Layer 4 of a small transformer language model trained on English Wikipedia (24 layers, counted from 0, width 96). Numbers have three digits each and are written without spaces.
A neuron's activation on a vector x is squared ReLU(weights . x), where the dot is the dot product.

Input weights of the MLP neurons that the questions are about. A number n stands for (n - 500) times 0.00099.
n9: 438521261384274490333454309675333659394599784407584747646429557518175239355528380463837411509252481411609492371724416509330522215562608613518227452362496452316542500184224557662467560395585746458298569473106600504545543746528544505591647538505438573335333488447414566769439321427632531804
n24: 570448557424618467464529480670555414539516597486408493781489587727347504546464504528797634471557572657477510450456416458442613688484554514555466353437464409552649395377401594745414471214706537686323390459639489497430303723565356549570551650565551455540324515515746493496402476394551438850
n30: 475522580564166597246385596419336326236560643541648232624379443406472598469698370389400390396558446539512394553483657278584469464664687504222481458364504677607400400480743324389410467246500521493614522343484632364370609626635484411553351384600222491426547691466466219516566528689570741592
n65: 581622533471485500490665415546476504472567730671575477671553603378508472670600445622724371484455440572441369512663361340602462450665454669621346452548694389183500636797626793431703528695364393528421660603401663336651613533504458196526405395681490517620519259504472489527480393397208668554
n70: 456577480631579386612578232853818484164510757530488435559640630541512603680409483579371512164544500251279485406350368707251451655530519546430370376504574347587628479673555580747431341652496444446556755701590555504367532424753664394747463414523604666648435496366518280462704562357561632412
n128: 381589540591433646367453616519602480299302552310618720639513104583650573657409568553532352566427375316548515585734431437315525693588381625258353404687586742479578559496457641257703320411583605289717459463285416465447619576603595276783533617276561626485626378603231733504617691500598591613
n201: 504569316496539769620566609489579537624613512795691607536405409632363831379496488574382481373545650366538769452603466552526369390446630437423389680496493519698657468552640662408540359655883629680622598438910559504557437609657581516571565251628567391625447369575430308460333570426511574406
n202: 500753555671412427593486308592748471473336437615582799457528548614389496381655602289593511605226556357789546551399584527457459127518535381300489728595586641481257407516645426607544433593708438606617592542614457433395380559445519512328496615563645512486732533434472331488372606456437314311
n222: 469645646624462411290650427586701215565471817312430562555367357500390578416517565313570304394357382483634326435415408688542260504496418774608541585134567366546650666363418602514413539534364349710553505425313581324554604439765550628560413547449664768346656395680549388534579416741668743262
n244: 420532372486420689515514650539552626527544430496504786611596429489838504588256383455629470500610469589302448605544379727424683515382535439567352485533493713349486366831484647411677312836706452455527433421563266507590554591504406635580376514288480647520411510472709444554373440446234258622
n267: 585517317528511562673493461642593604593610594383593364504442399576314417435420463447614370366408371371426571504581276263561705702667476595457539514413691514438541489637351518696424549381793454517418524601692515243570604738500655489699500658548525543591336582215539643733234533559589540640
n273: 550428552324466493277513461302407273613465677663497612704458491550443535336604452497428530578341479625555392799518533439522322463522515732596411290452409555470597595599565788350604490418500578432380441520362341397589551484611235384558394481445459435521264517489493454442500373503379670598
n291: 633628477566341431474527430331284527471373492206278623607205413492147382585492567599500436577579289452838556492414834620446720590277343337504579543581606539342530069446467339637395391611428373638365527580383406571404596582404468368446432504527416706598508563643479544685589371438239532574
n337: 480541443648633629637583582459563437481261511538518496463578599807552500169492538467511434434586577449482401564582581414484493403564623385620164699606445575551514212429526439637275534391512500534334536387435732572288391599489620639433555375933570329474525706393477417680427687577651423403
n339: 496469472378683562622490641703461507376428443640593586426593510380639526528504384341390413454521542392415251703364713459512471581745514661688385437517592387413678537731388627438580647534569431304799596511496537514430740426542547552689547658508456504575375528524399453426702318158586522614
n390: 409592607449496231416247457299409348353524479530616548421375585520479521287594655296608532625258572605540515672400486533641532661549470533852384472480561413680607442396303749399441377483419419682691904480563712310608714614534370762516698716549585628431628391452500681413504353582592247624
n397: 521436582496341328380527551857293635167519592391560512800539689464585685419555242412461359432386626696386466554651549356554656480593421545356448531368534516334644512603326343400323420479737522567708571617567718605589639344265392545512512351576310513460464657487423249562551661554242403750
n410: 428659463373405408855440445346673478391588598382663552412324439447553712572433348576673335600452386608489353500343350469770474660625563374418403540678418485368578304573469284496649625214643568430374350556567519634417453485457504593540560229741546656259448624321564582719460387514544651737
n419: 525556518322603145261557572453337482495246433370915299472186500676528433521602328365378025529333722550662483749253408292495445688688590332293391307464557441505522495486405577558375245595481337590500556643298382375802469759630399708625367579403589480284577596260416509642631356620736291566
n425: 448574694580336331364568507528189696488460453559206370435680612349473567369417286758467590508544701399496654586391492805508511515500609424672433463431507574379585269542352526632461492632282565511330358523304562475365547573457406430562500343417418660564463474781452541488500126402504746427
n433: 674550386777519350735726555454321445547349563452376332330657473489446476318564335528374617621259333579711423520532223465560481411328444527474616566485646507527543357399289441715571607407244431394582357345614515454385409463571538247207504453776543558572597526643326605585324538420780481546
n458: 441511256554709377747470159422500473673500467571406783614424363480448650398246624471543814555539575346484578335466504737442334508570489673357441438546241372580432207598553539572446442447601788296536253413368585612427443569305706655435552572658594444557520693379564579696508384331426496391
n465: 414453335444535586540558616601640645472158488436473774469766629566442335405665508451458681631613375684225436436727538484487462508254597722373717534422326549639511378623651395544548368646528803554510641423568539457347515649625619543463227573675604584566527436671401313413545736422492322461
n479: 500624476607625553516434416492456417729596367268642638588491366574529547064448572496508619679468319590841756440579395378034500517386293300488342440555543380562690391407360628812697633597517493687511609471675274619481563548479426508421463792455471460304500429464342569727275558587395347609
n482: 643459508409564348234582638589619698467066232562457414682597479583320471420529651424543405521550425461415467414297605415780480323665463428346375439405552705405272452593716519500566422597296436430285391583459480271471303393760362614282366553670421603500453630414635508488758341294660436681
n493: 623493450439536224598519427367585340664333848404429484549424619250560529420654451613356214454283334559519496525483474467469626452496596673583527423630515636336590573606656527293492525467307421378658671349595435333310599512633682443799591474355673725282277531801581626337513544588594708338
n504: 399667448518492561495475400514577624488305429452582515639649503492473639534667473514552568685656440346378528751674307547640440442563592650760290518376525507386332287605535415723575780508340606553418479337453620575493395364623466636394387410722308479380167648562678361488676481171605325427
n524: 569641429545643628456585442496725504385340723348809686500550578350500782543491438375521658486567388445400572504688168403351828422528281244385483629611423035444569535852438416510666625496699531564519628350620491420488479367509594474136376467571470421546403344472262564605644706574618293299
n536: 488298540805538460549646581613411496492191799378485563762416514587561563745520578552378462616507544661474479488359433717542342707413426565579355331631404386546482438512449839389326417655309524489168329511531512585434630288453617682310553615429510434483485474586593556423755477591619523515
n550: 467689483569338478610290540478529615373444436314561395503467565220614521615765369397466367348450536510553468539540511360577371538557513580221567391530452784356374423577740327322707575472471617621475508503489685455566582526710415458553296471436437295503608592426504453472615308605604397556
n561: 418450622344488365468634516731413461727434551598684632653556625752553954150368702507560650629222568327702534378400558492227512504421655529516356524563672441202393562383517540482352551317663382545353522451698645272384329634453597633324557319563454504460552549583426552716517683531580520591
n565: 412257510600475627398347500648504483500189605508486699559462474493798508303451537401256514680419613718405470470565576618237525372573363311550365444292405479565238592408478423394447391674492415466363671522653482429447672584402633566521572507500346296458621488344523661393379688361560366570

Each question shows a token from some text and the vector x that enters the MLP there. A number n stands for (n - 500) times 0.01.

"ide": 475699431472408518369508469402571542590476487553395432420389640580469437439613504535455634594492482457494604558489590429350568441519502442502554695324518322447471593315550396615516453384481635373448411576651425756738583269357488453569538355318620471370423416362563602567488578680574366505
The neuron with the highest activation: n479

" post": 496352377447364457489608471550681589493775411442445554726539532194363304446409496584382543489397550491502547424526528294558541533460529409673490608473613377595475614455613367473476450347375613402456425487326380627573546441357591544510673485433536455530519539453579426599582493383330489375
The neuron with the highest activation: n9

" a": 486523490612392378595586614559626647637448537557519498297456614401394524518425506584298766470380480432475409532507553520605562515484550351473657547609374546618513437404561342551519514392564280403422492548472320745633466330438504656536723514474579562488581524524714404497637464577364449585
The neuron with the highest activation: n410

"ains": 526406512581389484476672464563559476652526294626319415586375542435223310565557460392556706510496601372408487500536586474455626517622442437476512738431593415552472653458647512328467497537434631456558508497373389477556470336380557360653531415433565517544666364291463619404535453616561400562
Which neuron fires most, and how strongly? n482, at about 0.42

"ug": 604425513485454399446475590384657450483526397678471634490396418436356517555486593584392527551491339426547517429579546396492488512641287465489362560597598312647637605364373353528498362618365424394432649619515314456547540397301479439538618598405592434546437552519590480509437639621490182351
The neuron with the highest activation: n479

" The": 356407594628464582502444635355564567522517404409419537522522658532407440518382428451480638457506445408483387455588558411597572553414603418532525527589490386535593668343700514649490516560508260467586489560447282698555449140345476366628687732494601491551602448530486407535581449490483523588
The neuron with the highest activation: n291

" set": 566326403393500381390664522437660484650558385453339560410477580350340397527582375494357524516536355421458583386575571407439450662549614495514430445563405353634653748351531445526337512303466509496461541422542486644543383399367497494554484263437537368609599517418579514450426439615352336407
The neuron with the highest activation: n24

"y": 564612446460488479458567602340544433446764374425518498545511688304497596610418617547560545402575407341332397468500468452719667553490507528382691458617444368601582576480405374470479489385556487382328366560376397622623471377431566376641597476379612571482603403454714457435506495490477292554
Which neuron fires most, and how strongly? n410, at about 4.7

" their": 450440535639296464534607510439535610601457539559437564344539624401489620521533471419420502420532463447424374509591626567503624547382530263553595510629596474594539671426601433430529588496588412611444336488387380731684472177375455555489551678375659484591608471614710545551480379455498427384
The neuron with the highest activation: n536

"aking": 526357441418408508493618561352674406643496361491298443411633539404455262372411358420593433479411378474296550397562667338288633486533527343684664626397544602484559611462554483503451383355321459503512372565473544656619473425411616566577414434538548546536541552445578444550499459527436316448
Which neuron fires most, and how strongly? n337, at about 0.98

"d": 444364407443506427393609520562397342486662373693392651430448629401494576554474648604393550550615485400539491447501531357453449483515501395653659520491372619447606577403415404325439609396545741495422523700323491574545398427323491517363631616378537457474487384541644416417709545447446309438
Which neuron fires most, and how strongly? n458, at about 0.83

" ": 539393485519613407306549620414545715460644451551320578570450475329430442567548636494390544427344655394380616511591606376464387496610558318529638527671630543679639545441538495524412574368515363476442495506442576634473498386300545594508477692413512642466512511325611391319517598424470413353
Which three neurons fire most, strongest first? n202, n397, n390

"9": 442438513482515361516668669449534650471540501701341638462518620496481471513393470503399498391422406461318556734674494479471439570381569296373589511545517407519505497504703398449471365484457620423414589594333360576562601498409503441493570739549385648291549390442394382276481478522500325501
Which neuron fires most, and how strongly? n465, at about 6.8

"k": 480387520489342525412651655482380527638578352536366602545555533565437460609466440665452521369558346283335658485374338336509466488558510409551644676396413437559509610392340396375428441515539591561474459481321403515537392305347611343493615677462512541511350553419640404461522539545429335567
The neuron with the highest activation: n397

" app": 460344509355391335467494451609757714502764291422493511391424561384558541602392642607454501531320516486399566470419440399681388502362395380598568405529572528634556593405487407484474572314394540502509442553421487544626522576413441589422624420439411500658611638677530536589556459629453442355
The neuron with the highest activation: n410

"0": 440480571457489442338615596388614445517627415584357565444425647435453721612418533377506515385492441386433591720684516440567461534523372340465566533621587380595534512424634382464552481274451489342469606573486472543517509448370483386446618642497379567385660464361501301275538234513508416506
The two highest activations, in order: n390, n30

" att": 461365545506506380395339453529492593620536346502434568326454472467528350625385741610278616427425507470243550356489453342495468519418598365578475374628495399482524566594562486597479500342593587473448254556543293591399406409451351520593601527488451491633602551588439435423575376509287445408
Which neuron fires most, and how strongly? n458, at about 2.6

" is": 523426516492263309652555468638526677663558293524338394342487462434491417473624534420434695492386489460552409322642497366412521565613629385373697652548446475433490527482594541477471611563435480349374446496596270478542419345392560486598589463491506545623568483410595496342542376613575365420
Which three neurons fire most, strongest first? n433, n202, n550

"ot": 460484669490548328373560671245617488472549282586327539473485630365565327405437589639590582467490367375378569501558481325412569554454586484434629515641331471514474597504523584501360465491593434666372433644463390559472451447441539432471613452414606338712422602497498403311526387596520344448
The neuron with the highest activation: n24

"ack": 631361309527624528477556621538413368509603355402336540532426675405463513494423511439456443518432413512422690422514451254321594473433467411577693672508532457621621764469458448572486499318554559458356400695543455720601502450372516422496626480355681441491527605477588555416521436494447417610
The neuron with the highest activation: n479

"es": 579596391492484493526731681475551331628535254671424469548409480287413340597456544733522631474455577432242549578575508413434650482467415338652549622488606448592415386428449499343479562440514523424505545555638361526423612447369482431513574470589509371630579438366523415403517439590640368533
The neuron with the highest activation: n201

" was": 524359458462319305636512456647594721638576278625390368400537446419588479508655514443455556480387397367446564435627550419497521519562565385524742610546348425482515505393643565518589508535539360525347390467551337469479423330518534473656655464552470544740576548396629479334550453558457369417
Which neuron fires most, and how strongly? n482, at about 1.2

"8": 466397394498543394483659520485502637581577506659342568514412614590531607588369490497403492479461450449381621694663552557522481525475495234486704461509528360490480514395673446505483393476442653422424585550312434623575558455330501475534603728432486559267498327275435359305450454471403408501
The neuron with the highest activation: n565

"ley": 483398456641455574494459566369524473612499447634367407363479478380560527527407565487381598523468431471396567549549484377687517567566462384588659559651434343507560690285580495544411514416510507273456464473560570596485510350380754460746362545281555412347389505456394505394437474616539277387
The neuron with the highest activation: n493

" in": 475299457683526446475576385517467437430454409527413403486504376440429487470420485503312552462440605432424509588640505338479580414487411292603548509551533463341577513440570590473357382312415495539500384638461236572509560321459494502476741522535705503591657444335782319357510430504552433434
The neuron with the highest activation: n536

" m": 555434584508465377343813406604467623562702374411487493485409522470444486783531518596351635420413556254474472481501587446517394358507612301649466463593415424531589504565578390458411601484447394474509429494520533579529336285448497523581659618437473439491640474462466372307421464575335412444
The two highest activations, in order: n425, n70

" up": 632376433552489420601598437506663524547644318456547356425481623380514388449430557560294579479352483520356746429547660338438502473465458464631648588360591414433431573466532520418415622312513666448530604520595481497463652439276548453508579433381554513468673616304712350430568532590509486442
Which neuron fires most, and how strongly? n267, at about 1.2

" his": 450393459601351465531548512400415643610459523639502483304500596473537536493544335500417501411478421566454540479572610543535621421413417353405594515564524454580524659489596409474575552389604445605418368462348305802593501171373601577576545658460544483634634440524783457564512461515538328436
The neuron with the highest activation: n244

" be": 453365462571403333553524432611602800701640356494472514467554372350437470446476468507374639502463491352376660510521496415562563609593639408462721562531396555428419565345597539344607542452402403595494369524545418566632520362466504386668575471407555546504591499373682721471584390577400369475
The neuron with the highest activation: n550

"her": 539443449726452537454603469448533579475557532627301501430691568504597516469427538553538418490651410413462538533720721377461617575547492492558442587607360401554447630502503503476440601456395640581372534613404462530369496309324670651790509504362572438344443570405579466451545541510528231604
The two highest activations, in order: n337, n565

"erv": 419368598558489438342490567476621523409590461738502628528431600547649505526631509680475518590458526481543604516378657377325533593517502465669626409603653496433495641366602366387412450482295708540616445633686515526641446392456495439654651615526463646427554428556573577304510556551582448328
Which three neurons fire most, strongest first? n493, n390, n565

"ign": 504480323506380402555489506441620582453554299522517570569363485506535627458476711705555500610390434381571726396507594261211550492376451400671554431535496370471556565484461362471632520403363664436317451733432357574637490411538520526558608552462494634369458508449471461483508535413492367450
The neuron with the highest activation: n479

"ays": 592593604537424599485642643458514467574614304595294296589221655436354494618500445598479486401431391490427458535479516474382690393352447437384606613463512429626458669519562391461433517379374540261525525426419585411576610346366523492573525519524515635691536491441455465529514338454609390360
The neuron with the highest activation: n291

"In": 444352541710382525533639558390649612333550297625473415380468429374322467533425437465404484401365453528437547471605472406604550466494353509605366556606437513394573549461673488591322349510377491530454476663469261513469516442373511421496732459499491518538712470375652395424550355503684493377
Which neuron fires most, and how strongly? n482, at about 1.5

".": 520395521646537595475691611394567492665638510444435606468475651486463623630497739517436620484453588422339557641739701290441505504625522378460569527547453421488421672428584497586441544375490488412374399498605279581555611302474480510571574561470386693526419457279553424540447592510571552413
The neuron with the highest activation: n524

" at": 404427454578483494485519256420579424456510533455465296380569548452498591521355536368254471526346600417587543394694608429526475533514345281666613492614507544500530654441576609535417595464377467425460457472472328582541527360345571540529720459411564516658565489381616365438492396620365252551
Which three neurons fire most, strongest first? n565, n390, n536

"to": 324398585550410479369506596345451531636463411558591292577582509486602545378365702563547765508528594401405526489541673458537619489536557485605562616431484502473363545435531516454440437316511445428517553508472409569380458507450684329565785676428621500403499415486611471409502445697432260377
Which neuron fires most, and how strongly? n561, at about 2.8

"ad": 452438526390449456423372725554588331591579399597483600392488569449420480586561555476552331462397373393386571482506518365443501415504629434496661557512435456474588592377503424485401440254549435428342569641377256533515450395481597577381670499441718378331592560428678447364508552427422313331
The neuron with the highest activation: n202

"ag": 593525427518415492436486530459572479600570299557413567577466605363526517536368661723545530436506395559403691508659395463652657548620419631559486409671497482622672589396472373349378404541416509578463476694534455480622566251336448455518680606503575346616535393509632448615516501445391389328
The neuron with the highest activation: n65

" and": 473397584705469578473462619521467439619481466514466331556514515281512505571461625389441525599433514340432515574516544453552503452595586153429660587443609457390699604363628478415435522405578503385410463370423394689602577281440417592648718455549532585635614453592634466434498495510633387432
Which three neurons fire most, strongest first? n30, n536, n565